Layer 5 of a small transformer language model trained on English Wikipedia (9 layers, counted from 0, width 64).
A neuron's activation on a vector x is GELU(weights . x + bias), where the dot is the dot product.

Input weights of the MLP neurons that the questions are about. A number n stands for n times 0.0066.
n8 (bias -0.045): -21 16 66 -21 27 -25 19 23 2 -14 45 -16 -3 23 14 47 8 30 -14 -26 20 58 -13 -15 -4 27 57 -13 7 -30 -5 -52 -57 27 4 -42 60 -1 0 -2 6 -8 0 -2 -29 -19 -8 -33 -11 -2 -35 4 8 3 -43 0 -33 41 -27 -68 -3 35 -3 29
n12 (bias -0.024): 14 19 -37 28 -19 -33 1 3 13 5 8 -17 -10 16 15 24 -13 -5 -2 -6 94 -2 15 -8 -48 -23 34 44 -46 -50 -48 -30 12 3 34 -52 6 -1 -24 21 21 -40 -19 19 -12 -10 4 -18 -6 38 5 -4 56 -12 -19 16 13 -29 5 5 -13 8 -28 37
n17 (bias -0.031): -7 75 -23 13 41 -5 12 4 19 6 -32 -66 38 2 -3 -1 -33 -26 10 11 -33 51 16 -16 -15 13 43 -39 21 -34 8 23 9 -43 21 -16 13 -27 -12 36 14 0 -4 38 19 -12 8 16 9 3 -23 -20 -27 -26 4 -8 -4 -45 -21 -18 -21 41 23 4
n21 (bias -0.059): 21 -39 11 -4 -10 -4 -8 30 7 5 -38 -33 -2 12 12 20 -54 4 23 -7 -4 16 -30 -5 -3 -49 -8 -33 24 47 -21 -2 40 7 45 -17 6 -20 23 29 -34 15 30 35 18 10 -7 -24 -13 8 -2 9 -25 -13 7 28 6 -34 -13 11 -8 -31 28 12
n23 (bias -0.014): -53 13 -35 0 -39 -3 7 -52 -18 36 27 -17 9 14 4 -6 33 39 26 -14 10 8 -11 -31 6 -21 33 20 -11 -26 4 -25 -24 19 20 11 -15 8 33 5 16 22 1 17 7 -43 6 2 -17 24 25 -12 6 -4 34 -7 -23 -5 -14 14 18 36 -44 -12
n25 (bias -0.031): 16 -31 9 -19 -10 4 -25 -9 48 3 18 -47 -23 -7 -15 49 -6 -3 28 -6 18 32 41 32 8 -34 -74 35 -16 3 -3 -6 15 30 -24 26 52 -19 -48 3 34 -27 -5 31 19 -38 -35 -20 -52 29 17 -12 3 -2 20 31 13 -49 15 -25 29 -24 -7 17
n31 (bias -0.026): -52 31 -40 -20 11 -2 -10 19 13 -14 -16 -13 -16 13 -30 -11 35 -10 -9 -11 7 23 44 47 -5 -7 -19 -7 -4 -17 -5 18 2 36 -19 12 -9 3 12 7 -16 13 -9 14 3 9 21 22 40 -15 22 4 -31 -42 11 22 -17 -24 14 20 0 -32 16 25
n50 (bias -0.034): 55 -11 0 -14 -24 -18 11 -6 -9 -34 -2 -49 -34 7 19 18 -48 2 -6 -15 -6 -17 -6 18 6 -66 -2 -40 49 59 -31 19 18 -16 -10 -33 7 6 -11 8 65 20 8 -27 9 13 58 -4 4 10 -32 7 3 -24 51 -4 -8 2 14 -32 40 30 -8 -18
n52 (bias -0.062): -15 -31 2 -30 65 -37 -1 -36 -35 -12 -28 45 46 4 -16 -21 -23 -20 -9 56 29 45 10 -9 -25 23 -39 33 22 8 16 -6 11 -11 36 -17 -40 8 -13 -39 -38 -27 51 84 31 11 15 -21 -18 -2 -59 16 15 13 42 -7 10 -68 -34 6 31 -29 -7 36
n56 (bias 0.028): 13 23 -10 46 8 -27 -29 -19 -55 42 36 22 6 1 8 -4 -31 -56 -44 -8 14 22 6 45 -13 20 -10 6 -6 -34 21 -3 -28 0 -12 -21 21 -6 -6 -6 -56 25 -16 -1 -45 -21 24 41 53 -6 -3 -14 7 -9 2 -1 -41 10 22 -3 25 2 -5 32
n59 (bias -0.050): 39 11 -12 -3 -6 19 4 -18 5 -1 22 -10 -39 -40 4 6 -27 -43 3 27 -16 -11 15 -8 22 13 2 19 37 -4 17 41 7 46 34 -52 13 -21 -57 -55 59 -6 20 -48 28 -19 -31 -22 15 -33 19 -7 9 20 5 11 10 11 37 -5 -5 -4 -11 -15
n60 (bias -0.027): 22 -19 -17 -10 9 -43 6 14 -36 -1 -50 11 14 26 17 19 -25 -25 26 26 -66 33 19 -39 -28 30 -23 -3 21 6 5 -4 -10 -14 65 -22 17 -16 5 2 1 33 7 0 11 -34 21 -10 37 0 36 13 -33 1 23 7 -29 0 -30 -18 -21 -19 -11 -11
n61 (bias -0.054): 48 -6 -17 -26 -15 4 -36 8 -44 27 -13 10 32 -37 38 7 -47 32 -21 1 -20 -15 32 -16 -77 6 31 -25 37 31 -15 -54 -48 -5 2 -34 10 -40 -19 63 21 -47 11 15 -2 34 -40 -9 -9 -24 30 4 -26 -13 -10 30 1 35 17 19 48 31 -61 15
n63 (bias 0.003): 6 -9 -27 6 5 -7 -3 0 4 25 27 2 -1 -2 16 16 13 -19 16 1 3 50 12 10 -40 11 -1 -21 11 -27 -29 -17 -49 22 -21 -39 5 -1 -49 -4 65 6 -24 15 -36 -8 5 -5 8 -40 -32 -44 -14 0 -27 30 42 52 -22 -12 -1 -4 -21 -10
n64 (bias -0.027): -3 4 -12 4 45 0 36 -28 -8 2 34 -2 -16 -33 68 -20 -1 -11 39 10 50 -17 -45 6 15 -22 28 20 29 -28 0 -22 27 3 31 -54 19 -31 19 -34 -38 -44 37 25 -6 -17 -61 -2 -20 24 3 -33 68 -2 -39 44 -42 5 13 -30 -4 -5 -29 -29
n70 (bias -0.023): -26 -14 -15 -44 -13 16 43 -6 60 -4 32 15 -32 -43 -30 -5 -6 3 -12 30 4 17 -18 31 -11 0 35 -18 27 7 -11 -11 -25 28 -33 28 1 -47 -40 6 12 -26 1 -16 5 45 21 -2 -8 30 -16 27 -19 -18 7 -11 45 -9 0 -9 14 -9 -29 14
n75 (bias -0.047): 26 2 -57 -12 34 -22 -7 13 18 -25 -21 16 33 83 -18 -12 1 -47 -8 -3 -27 16 -29 -30 0 13 11 -22 -20 29 -63 -10 34 44 -20 -38 -7 6 22 -31 0 41 -3 -6 1 59 17 -89 22 4 -14 -3 60 5 47 14 14 4 13 12 14 -7 -6 -1
n79 (bias -0.031): 22 -13 -15 -34 11 26 34 -9 -16 -20 15 -34 16 -42 24 25 -7 6 -36 5 19 -7 -1 -32 0 -34 30 8 1 4 -8 -5 -18 13 -56 19 -21 20 -3 -22 -11 -15 -7 21 7 33 43 -51 -3 69 53 9 24 40 -18 -11 -13 27 8 24 23 4 -27 11
n82 (bias -0.053): -9 33 2 50 7 -8 -33 -56 4 -3 29 -10 13 4 17 -3 -35 29 -23 -60 -5 -16 -35 56 25 4 -23 -49 39 14 -38 8 -6 -13 -10 -14 -6 -8 20 -11 7 -30 2 -4 10 25 33 57 -26 -9 -51 -47 -9 -22 35 21 -17 -33 -2 24 16 29 9 33
n83 (bias -0.071): 0 52 -10 1 35 15 -3 -29 16 -11 -1 -43 -9 27 49 24 -11 28 -6 -18 -9 20 -7 -4 -20 -61 -12 -37 43 10 -45 -1 62 -38 26 -29 18 -44 30 13 -6 -29 0 25 -34 13 9 27 -13 -46 9 17 1 33 6 66 19 -9 67 -8 -1 -1 -3 46
n88 (bias -0.073): 5 15 -20 18 47 13 6 8 53 -1 -8 -24 -7 -6 -13 12 -48 -8 12 36 10 28 -7 -7 5 15 -30 -63 -8 1 40 3 34 -21 -3 -71 10 6 39 -21 12 9 20 15 52 -3 -13 5 45 2 5 -40 -33 -6 6 28 -7 0 -32 -28 58 32 40 -25
n89 (bias -0.023): -31 30 -4 32 29 -33 11 10 7 -21 4 -29 8 40 27 17 1 -18 -18 -50 2 55 13 -35 -28 12 36 -7 24 -23 -13 -20 -28 27 -12 -35 20 -12 5 -3 -11 -5 -8 6 -5 -8 17 10 -38 5 44 -3 -14 21 -49 -15 22 -19 -10 15 27 21 35 -5
n93 (bias -0.027): -34 -8 -7 11 2 14 -12 2 -3 -38 19 -5 -2 21 -8 3 -33 8 10 21 -9 -20 -26 39 -17 -1 -13 41 -2 -17 22 -41 9 23 -24 -14 -51 -5 -4 43 1 9 10 7 -19 -1 31 3 -10 18 -9 1 16 13 -1 17 39 -8 11 18 -13 -25 0 -17
n94 (bias -0.052): 4 30 -31 22 26 22 -4 -39 -74 21 -17 9 26 -17 38 8 7 -65 29 52 -49 -34 78 5 -44 -17 -34 -22 6 19 9 -37 28 5 24 -36 20 0 52 43 23 -39 3 -8 -48 21 -17 14 -51 -25 -13 59 -1 19 7 -18 -29 -12 3 -11 -13 14 33 -37
n99 (bias 0.004): -16 3 41 2 3 24 -11 -4 -6 40 11 -37 -15 -19 -2 31 -12 -12 21 -38 20 15 -31 9 -7 -21 3 12 10 -19 19 50 0 60 -29 10 54 -34 -21 -15 -10 -11 39 -25 23 13 9 30 -36 -45 -6 -38 -38 22 -11 -10 -18 -17 -19 -18 -2 -15 24 23
n101 (bias -0.055): -14 13 -47 31 -16 9 -2 4 -61 -18 20 -21 -23 4 22 11 -30 11 22 -2 1 -26 6 -12 -9 7 0 17 51 11 -24 3 -10 -52 19 6 -49 30 -4 30 21 -19 42 29 30 -7 28 26 -22 -30 23 -1 38 43 27 -10 -28 -33 11 21 43 1 0 -37
n108 (bias -0.004): 40 -20 -11 -23 -73 -11 18 20 1 -9 -52 -17 31 -26 18 51 -19 11 25 28 45 -15 39 -15 14 27 -2 -43 -70 23 1 -73 -47 4 -8 -7 20 45 -29 62 -66 -26 40 -25 30 -7 -15 -49 40 -22 -16 50 35 0 1 60 53 -25 -25 -8 68 28 -29 -4
n115 (bias 0.014): 48 24 15 -16 19 -9 7 -11 -34 -23 -4 -12 31 27 -17 15 -51 23 -60 7 3 24 -4 -24 35 -6 -8 -1 -7 28 -3 -12 3 -1 31 10 -21 17 32 14 8 -12 -22 -13 -35 -17 19 -6 -6 43 -30 8 -11 -27 18 14 -13 -32 -1 2 4 -9 35 -17
n116 (bias -0.034): 17 -11 -10 -3 -23 14 5 35 19 7 -7 -7 5 -16 -24 12 0 -24 4 59 19 -21 -42 -33 5 33 18 -39 46 33 -60 -29 6 -35 -24 -54 21 -27 -11 -7 6 -35 48 0 20 2 16 22 5 39 -1 -16 -22 6 22 18 19 -28 -5 -14 -17 21 -6 1
n119 (bias -0.009): 5 14 49 4 16 -5 -24 -48 29 17 -19 -18 -9 -1 12 -11 -22 -4 9 59 -23 48 20 -18 38 -22 -5 7 19 -23 -4 -13 44 6 -1 -1 -42 -52 -36 6 37 13 5 -4 26 -4 6 -45 -20 -23 20 4 31 -54 44 -26 -31 15 6 22 14 -7 -8 -74
n123 (bias -0.031): 66 63 -30 -46 -11 71 -19 16 -11 10 -50 30 -75 -4 8 27 -32 40 -12 -48 -13 8 10 -13 52 -27 -25 66 -94 -23 34 -38 19 -9 10 19 -30 -3 41 -38 -19 -52 46 -37 16 18 -37 -82 27 -55 23 72 21 64 23 -28 -11 16 31 -30 35 2 -88 23
n125 (bias -0.060): -6 14 -14 8 12 3 10 -7 9 30 -41 34 22 49 41 -6 -34 -31 -8 11 -53 32 59 -24 4 38 54 -22 5 -1 -20 6 -17 -35 43 -37 -28 -29 9 -9 -23 19 -49 22 -26 -16 -10 2 19 -17 26 1 -14 15 10 40 43 -10 16 6 -16 -24 37 47

Each question shows a token from some text and the vector x that enters the MLP there. A number n stands for n times 0.033.

"esh": 31 15 16 3 -32 16 -25 5 -11 19 48 11 16 59 -57 19 45 -16 10 17 22 -38 -41 -22 -12 -30 -2 -15 24 0 54 -31 -17 -17 -2 39 27 31 4 -29 -22 -18 -42 0 46 -17 5 39 4 -13 13 14 13 -25 -38 -30 5 37 -19 -10 -74 -3 11 -9
Which three neurons fire most, strongest first? n8, n99, n23

"4": -26 27 -1 -26 -27 21 -39 5 -21 -9 82 -6 4 -6 -29 4 40 9 10 21 -5 -57 22 -3 -20 -36 -1 17 19 21 36 4 15 -49 -4 33 50 18 -32 -27 -12 25 -51 1 35 -25 -10 22 33 -24 -9 16 12 -39 -33 -29 35 -3 -36 8 9 -14 39 15
Which neuron fires most, and how strongly? n31, at about 0.61

"fer": -29 -7 9 -9 19 11 -45 19 16 -3 -26 -24 22 30 -37 -11 -12 -13 -5 -7 -19 -2 -41 -25 -12 -38 14 5 10 50 36 -8 29 -19 -27 20 21 35 -12 -25 -21 50 -66 -1 24 -28 -14 17 30 39 38 -7 46 -3 -38 -25 20 12 -33 24 -41 -12 44 44
Which two neurons fire most, strongest first? n75, n21

"tics ": -38 -10 63 -25 -33 8 -51 -16 -15 14 41 15 -4 36 -7 -1 -11 31 16 -24 -10 -9 -33 7 -32 -44 25 2 -23 11 13 0 12 -23 -49 46 30 37 -7 -40 17 -18 -35 2 38 -22 7 19 14 25 -25 -2 28 -22 -40 -15 28 27 -28 52 -11 -12 45 15
Which two neurons fire most, strongest first? n99, n82

"; ": 7 14 10 9 -11 11 2 28 -16 -6 21 3 -3 -20 -47 -21 10 67 17 4 11 -51 6 -7 -18 -25 10 12 0 21 21 14 -17 -70 -43 29 30 35 -38 -18 6 -29 -29 -2 41 -39 -13 13 36 14 6 45 28 -33 -50 -31 28 25 -7 4 -30 -6 18 8
Which neuron lights up most? n79

".": 16 39 -16 17 -2 -8 -12 4 -14 -13 27 22 -18 -12 -30 11 25 34 22 1 -1 -26 22 -56 -7 11 0 -27 -5 23 37 14 -11 -34 -45 34 5 28 -23 -26 0 -26 -29 -41 43 -7 -11 49 41 -7 -40 31 37 -21 -52 -46 14 -2 -9 30 -39 0 46 19
Which neuron lights up most? n108

"– ": 1 -19 21 -2 -3 29 5 2 -17 1 54 3 9 7 -4 -41 -24 23 10 -10 -16 -38 -20 -36 -18 -15 32 19 -8 27 12 -33 -19 -56 -19 26 32 17 -38 -37 16 12 -28 12 44 -39 -19 27 19 45 3 44 13 -43 -30 -1 -14 51 -25 12 -48 36 34 15
Which neuron lights up most? n8

"—; ": 6 37 15 21 2 12 -23 20 -35 0 28 12 -12 17 6 -20 6 58 27 20 -22 -56 4 -11 -32 -32 0 -10 12 24 7 -1 -3 -36 -28 30 30 5 -45 -11 -54 3 -64 -23 28 -31 9 6 22 16 9 24 16 -7 -66 -19 37 2 -17 11 -28 3 50 30
Which neuron fires most, and how strongly? n125, at about 0.18

"over ": 1 -24 26 7 -33 11 -39 -12 4 16 48 0 -15 18 39 -4 -22 49 20 18 22 -6 -51 -30 -26 -22 -1 -5 26 35 26 -23 -17 -31 -16 6 11 16 -24 -46 32 9 -65 5 9 1 -18 37 23 -26 -44 16 38 -19 -30 -11 34 56 -22 11 -11 -19 25 18
Which neuron lights up most? n63

"April ": -4 3 22 33 -31 9 -34 -32 -13 -23 -2 21 16 25 8 -18 23 18 7 -8 -6 -40 3 -39 18 -4 35 9 3 28 11 1 18 -65 -10 62 5 38 1 -59 21 22 -57 -13 65 -19 -16 27 16 -14 -17 45 -13 -26 -32 -51 21 9 -9 33 -36 -12 -6 20
Which neuron lights up most? n23

"kept ": 3 -10 68 -20 -20 29 -16 2 -8 11 13 -3 -6 13 19 -24 -16 27 35 -26 -21 -14 -65 -46 -23 10 -6 -39 48 54 -7 5 -1 -75 2 13 2 8 -13 -34 11 -9 -32 -19 11 -11 -6 19 6 1 31 31 21 -22 15 -11 58 9 -16 32 -36 -11 43 3
Which neuron fires most, and how strongly? n116, at about 1.7

"2": -28 17 18 -4 -9 25 -57 2 -42 0 70 -24 8 5 -19 23 23 -10 7 1 18 -53 5 -6 -8 -8 -14 37 7 34 20 14 12 -38 5 30 37 21 -32 -46 13 31 -28 1 58 -25 -17 37 26 -13 4 26 11 -39 10 -30 7 -17 -65 6 -3 -25 25 -30
Which neuron lights up most? n101

"==": 0 35 -2 -41 20 26 -27 -40 -12 21 39 -27 10 36 7 -9 -21 18 2 13 -1 -25 19 5 -55 -18 29 -53 -13 32 -34 -3 15 -63 11 42 -4 50 -9 -15 23 -6 -29 -17 20 -39 -8 19 44 -1 -28 23 11 -22 10 -39 19 31 -2 26 -40 10 33 3
Which two neurons fire most, strongest first? n17, n50

"at ": 9 -25 13 7 -6 16 -42 -17 -7 -8 22 -16 23 5 30 -9 -17 35 31 -7 -4 6 -47 -33 -40 16 16 1 29 56 32 -33 -9 -46 -26 4 10 19 -14 -59 -1 11 -38 22 9 -21 -1 32 35 5 -30 23 32 -16 -17 -5 42 53 -43 6 -41 -23 43 -1
Which neuron fires most, and how strongly? n63, at about 1.2

"7": -11 30 -5 -7 -30 3 -42 -4 -12 -4 67 -6 5 0 -15 5 49 7 5 22 -3 -70 4 -6 -20 -33 1 24 16 9 42 0 11 -37 -3 46 45 27 -37 -29 1 15 -48 13 25 -14 -16 14 35 -22 -16 20 13 -46 -42 -30 38 -5 -49 14 19 -20 50 14
Which three neurons fire most, strongest first? n31, n25, n56

"ased ": -19 -21 43 -54 -7 33 -23 -4 -3 7 37 -1 -19 3 13 -46 3 12 7 -20 -6 -19 -40 -35 -14 -2 23 -33 29 66 -5 0 5 -60 -19 51 12 6 -27 -2 29 -4 -41 -15 22 18 3 17 24 -19 10 27 59 -10 30 -9 25 14 -42 8 -46 -16 2 39
Which neuron fires most, and how strongly? n70, at about 1.6

"3": 1 39 -23 -6 11 24 -14 3 -41 -34 28 22 5 9 -26 -12 26 20 3 26 -52 -37 28 -47 5 -12 4 4 40 41 34 -1 0 -44 -40 10 49 7 -43 -10 -34 17 -57 -13 9 7 16 11 18 5 -6 33 1 -18 -44 -39 26 2 -21 18 -24 -10 59 24
Which neuron fires most, and how strongly? n94, at about 1.3

"(": -8 6 37 -7 23 20 -30 7 5 -14 5 0 4 37 24 -23 -63 35 7 15 -17 -8 -9 -44 -42 -12 12 32 23 39 8 -5 -1 -65 -8 29 31 16 -27 -33 0 -7 -18 -14 14 -45 -33 16 40 17 35 18 51 -22 -20 -55 14 11 -10 2 -49 21 8 6
Which neuron lights up most? n60

"ute ": -4 -12 42 -22 0 14 -29 -4 -15 -19 16 -16 -20 39 -8 -7 -13 46 9 -31 29 -39 -50 -15 -39 -5 26 -41 47 44 31 -32 -1 -31 -18 63 27 3 -16 -15 14 -12 -34 -4 14 5 7 34 -4 32 0 8 47 -38 -44 -18 5 38 -21 19 -17 -13 36 17
Which neuron fires most, and how strongly? n8, at about 1.4

"*": -17 29 -6 -6 25 34 -26 22 19 9 19 13 -39 12 -15 -18 44 51 27 28 -20 -59 -24 12 -6 -45 -24 19 14 -12 32 13 -11 -30 -31 18 18 12 -27 -35 -22 14 -67 -25 10 -15 -22 -12 44 0 15 34 20 -20 -34 -39 44 11 -2 3 -12 -15 17 21
Which neuron lights up most? n123

"e": -38 0 55 -27 -16 27 -60 2 -6 -13 76 -17 -22 -11 -33 15 4 14 12 42 12 -9 -33 6 -38 -2 -8 10 14 22 52 -15 -14 14 -22 7 24 -10 -26 -42 12 19 -24 -8 16 -19 -17 31 31 -14 -14 12 42 0 -41 -22 2 10 -42 28 5 -7 60 -7
Which two neurons fire most, strongest first? n99, n8

": ": 1 21 7 -4 -33 13 -18 -3 12 -5 38 -4 -17 5 -6 -52 3 60 13 11 10 -31 11 3 -8 -41 14 1 -10 18 16 -13 21 -67 -12 35 3 25 -26 -27 2 2 -51 -17 12 -21 -35 -4 23 28 0 52 60 -42 -39 -19 45 19 -3 13 -27 18 30 -21
Which neuron lights up most? n12

"i ": -41 -8 49 38 -15 12 -23 -16 -12 7 26 4 3 14 -16 -14 14 42 15 -5 34 -38 -44 -15 -24 -8 -10 12 10 47 37 -44 -12 -19 -31 48 23 17 12 -13 -24 -7 -39 12 22 -39 -17 38 10 7 15 -10 26 -36 -63 -48 10 36 -22 36 -26 18 34 11
Which neuron lights up most? n23

"and ": 28 -14 36 -27 1 29 -42 47 -21 22 -10 30 9 9 17 -5 -62 37 28 -6 -16 -12 -16 -57 -18 -24 17 18 -21 22 30 0 14 -34 -33 2 53 20 -23 -13 0 12 -17 -12 23 -37 -18 -1 45 -7 -52 12 29 -23 -5 -7 38 4 -35 21 -29 -27 12 19
Which two neurons fire most, strongest first? n108, n123

"sively ": -33 -23 73 -26 -3 17 -35 1 -22 -11 0 22 -32 4 3 -16 -49 40 16 -15 5 0 -28 -35 -32 -9 0 -3 4 41 7 4 -11 -51 -18 36 -5 37 -29 -13 22 6 -37 -2 37 -12 -8 10 48 -12 25 20 52 -18 -29 -14 45 -1 -9 43 -28 -20 38 24
Which neuron lights up most? n101

"8": 11 38 -25 -21 -16 22 -28 -7 -1 -16 40 25 8 8 -13 -30 -4 20 22 37 -24 -60 6 -14 -9 -32 29 7 36 5 40 -11 -1 -51 13 26 33 27 -45 -36 -14 14 -48 -8 7 -7 -21 24 38 -29 -17 27 29 -36 -38 -36 30 13 -14 20 -4 -2 51 0
Which neuron fires most, and how strongly? n59, at about 0.56

"199": -15 7 -3 -2 -14 20 -35 -6 -42 26 24 0 13 27 -17 11 16 -11 -14 0 -3 -53 -8 -30 -5 5 22 36 -11 53 -28 3 20 -14 7 42 4 16 15 -44 15 29 -45 -10 82 1 -48 13 40 8 23 21 18 -44 14 -48 0 6 -61 -2 -5 -18 9 -6
Which neuron fires most, and how strongly? n23, at about 1.2

"an ": -4 -22 3 -37 31 30 -47 9 -18 8 -3 17 -5 24 23 -38 -21 29 26 -10 -6 0 -41 -32 -12 1 -16 -2 15 45 34 -27 6 -57 -25 39 20 31 2 -27 -63 2 -20 23 28 -21 -10 32 31 8 21 28 49 -34 -11 -31 13 4 4 1 -43 -18 40 -2
Which neuron lights up most? n52

"13": 8 31 -16 4 -38 16 -2 -6 -31 3 25 26 -4 4 -2 -19 33 10 8 16 -26 -36 7 -22 12 -38 16 17 46 35 41 2 -7 -64 -3 17 50 13 -11 -30 -10 10 -54 -21 17 -7 -26 20 23 -3 -14 17 31 -25 -45 -52 54 -2 -36 23 -25 -21 54 0
Which three neurons fire most, strongest first? n94, n125, n59

"\n": 1 -15 26 -24 -6 8 -8 -3 -6 23 28 -14 11 25 15 -37 -18 2 44 21 27 -40 -10 17 -23 -10 34 -30 -30 42 -4 -12 -17 -37 -16 27 44 46 -29 -45 8 0 20 23 44 -47 -37 19 18 13 -27 5 35 -24 -29 -22 9 14 9 -2 -68 4 54 -22
Which two neurons fire most, strongest first? n64, n116

"1": -2 31 -27 -8 2 21 -7 21 -25 -22 19 18 10 -9 -30 -12 19 27 8 24 -4 -62 22 -37 7 -3 3 3 47 22 42 -18 -2 -63 -27 22 51 19 -32 -30 -30 13 -52 -27 28 -14 -2 32 23 -2 -7 34 7 -32 -35 -15 35 -9 -7 16 -38 -32 50 26
Which neuron lights up most? n116

"i": -12 -2 4 -37 -35 2 -21 1 -2 -27 4 15 -23 -3 -54 18 -12 -1 -18 35 30 0 -13 6 -36 10 26 -12 26 25 59 -18 -7 -17 -8 33 49 47 -1 -5 -2 -4 -26 -8 26 -18 -46 13 30 7 -25 38 25 -38 -36 -26 39 -20 -38 41 -37 22 30 26
Which two neurons fire most, strongest first? n108, n70

"ens": 5 -18 18 -19 10 -4 -38 -5 -6 20 4 26 0 34 -42 -21 15 -15 22 23 -35 11 -14 -27 -27 4 8 -12 22 26 57 2 26 -49 -23 46 -1 32 -14 -41 -29 1 -41 26 33 -22 -2 25 29 0 12 2 43 -16 -56 -15 -13 -2 -39 31 -63 -13 47 34
Which neuron lights up most? n52

"Play": -26 6 31 -69 -16 30 -53 29 -35 40 29 -20 -11 66 5 -11 13 -12 17 22 -17 -32 -20 -24 -6 -36 17 -42 -18 26 8 17 5 -13 -12 6 9 19 -16 -29 -19 21 -24 -8 29 -12 -6 27 34 49 3 32 -15 -7 -57 -14 -4 13 -12 37 -22 -1 42 17
Which neuron lights up most? n21

"dep": 1 25 18 -46 -3 22 -19 1 -27 2 6 -8 13 53 -35 -20 -35 1 -20 2 -21 52 -38 -40 -21 -20 13 1 15 57 4 15 14 -24 -26 40 24 28 15 -8 18 26 -37 -42 0 -48 10 29 30 -1 -2 -8 8 -23 -45 -30 62 21 -30 32 -45 3 53 4
Which neuron fires most, and how strongly? n115, at about 2.5

"Anne ": -23 11 37 22 -5 4 -4 -7 3 36 -1 -23 8 35 -4 -29 17 37 34 -19 -38 -42 -18 -9 2 -17 7 -15 15 26 22 -26 11 -19 -28 66 9 36 2 -17 -24 -18 -73 -2 12 -2 -32 25 7 -9 30 20 -7 -33 -67 -25 57 38 -14 31 -46 -3 30 2
Which neuron lights up most? n89

"s": 6 10 0 -8 -18 3 -36 -8 -18 3 69 21 -35 -16 -61 -34 10 -2 10 -1 12 16 -19 7 -34 3 -6 10 20 23 67 -32 13 -23 2 64 23 43 -5 -34 3 -20 -49 2 4 -19 -5 17 23 32 4 12 3 -14 -45 -11 -2 44 -31 7 -55 -23 49 24
Which neuron lights up most? n56

"The ": -13 8 16 -35 -10 1 -51 13 15 32 14 0 10 17 30 -37 -2 41 25 -5 12 -10 -43 -8 -27 -19 -18 -12 -8 57 -13 -32 23 -64 2 14 16 31 4 -30 -32 17 -31 16 29 -43 -39 44 25 18 -11 35 6 -14 -39 -2 28 24 8 23 -43 -10 29 4
Which neuron lights up most? n21

"parti": -38 22 -15 -21 27 8 -28 4 -13 -1 13 41 -19 28 -47 5 8 11 -8 42 -32 -23 -68 -35 -15 -5 23 8 4 26 23 -20 1 -22 -11 22 20 35 -19 -64 17 46 -37 -19 7 -6 -16 21 24 14 21 7 42 0 -28 -6 33 6 -44 52 -24 -34 44 -3
Which three neurons fire most, strongest first? n75, n93, n125

"energy ": -46 -26 26 -14 -11 0 -32 19 -10 6 -10 28 12 47 -8 -34 -25 35 11 -21 4 -30 -53 12 -28 11 2 -16 10 19 33 -22 15 -36 -30 52 1 51 -2 -27 16 3 -54 -5 2 -30 10 48 10 15 8 -7 10 -35 -30 -17 -15 58 -26 43 -23 10 56 25
Which neuron lights up most? n82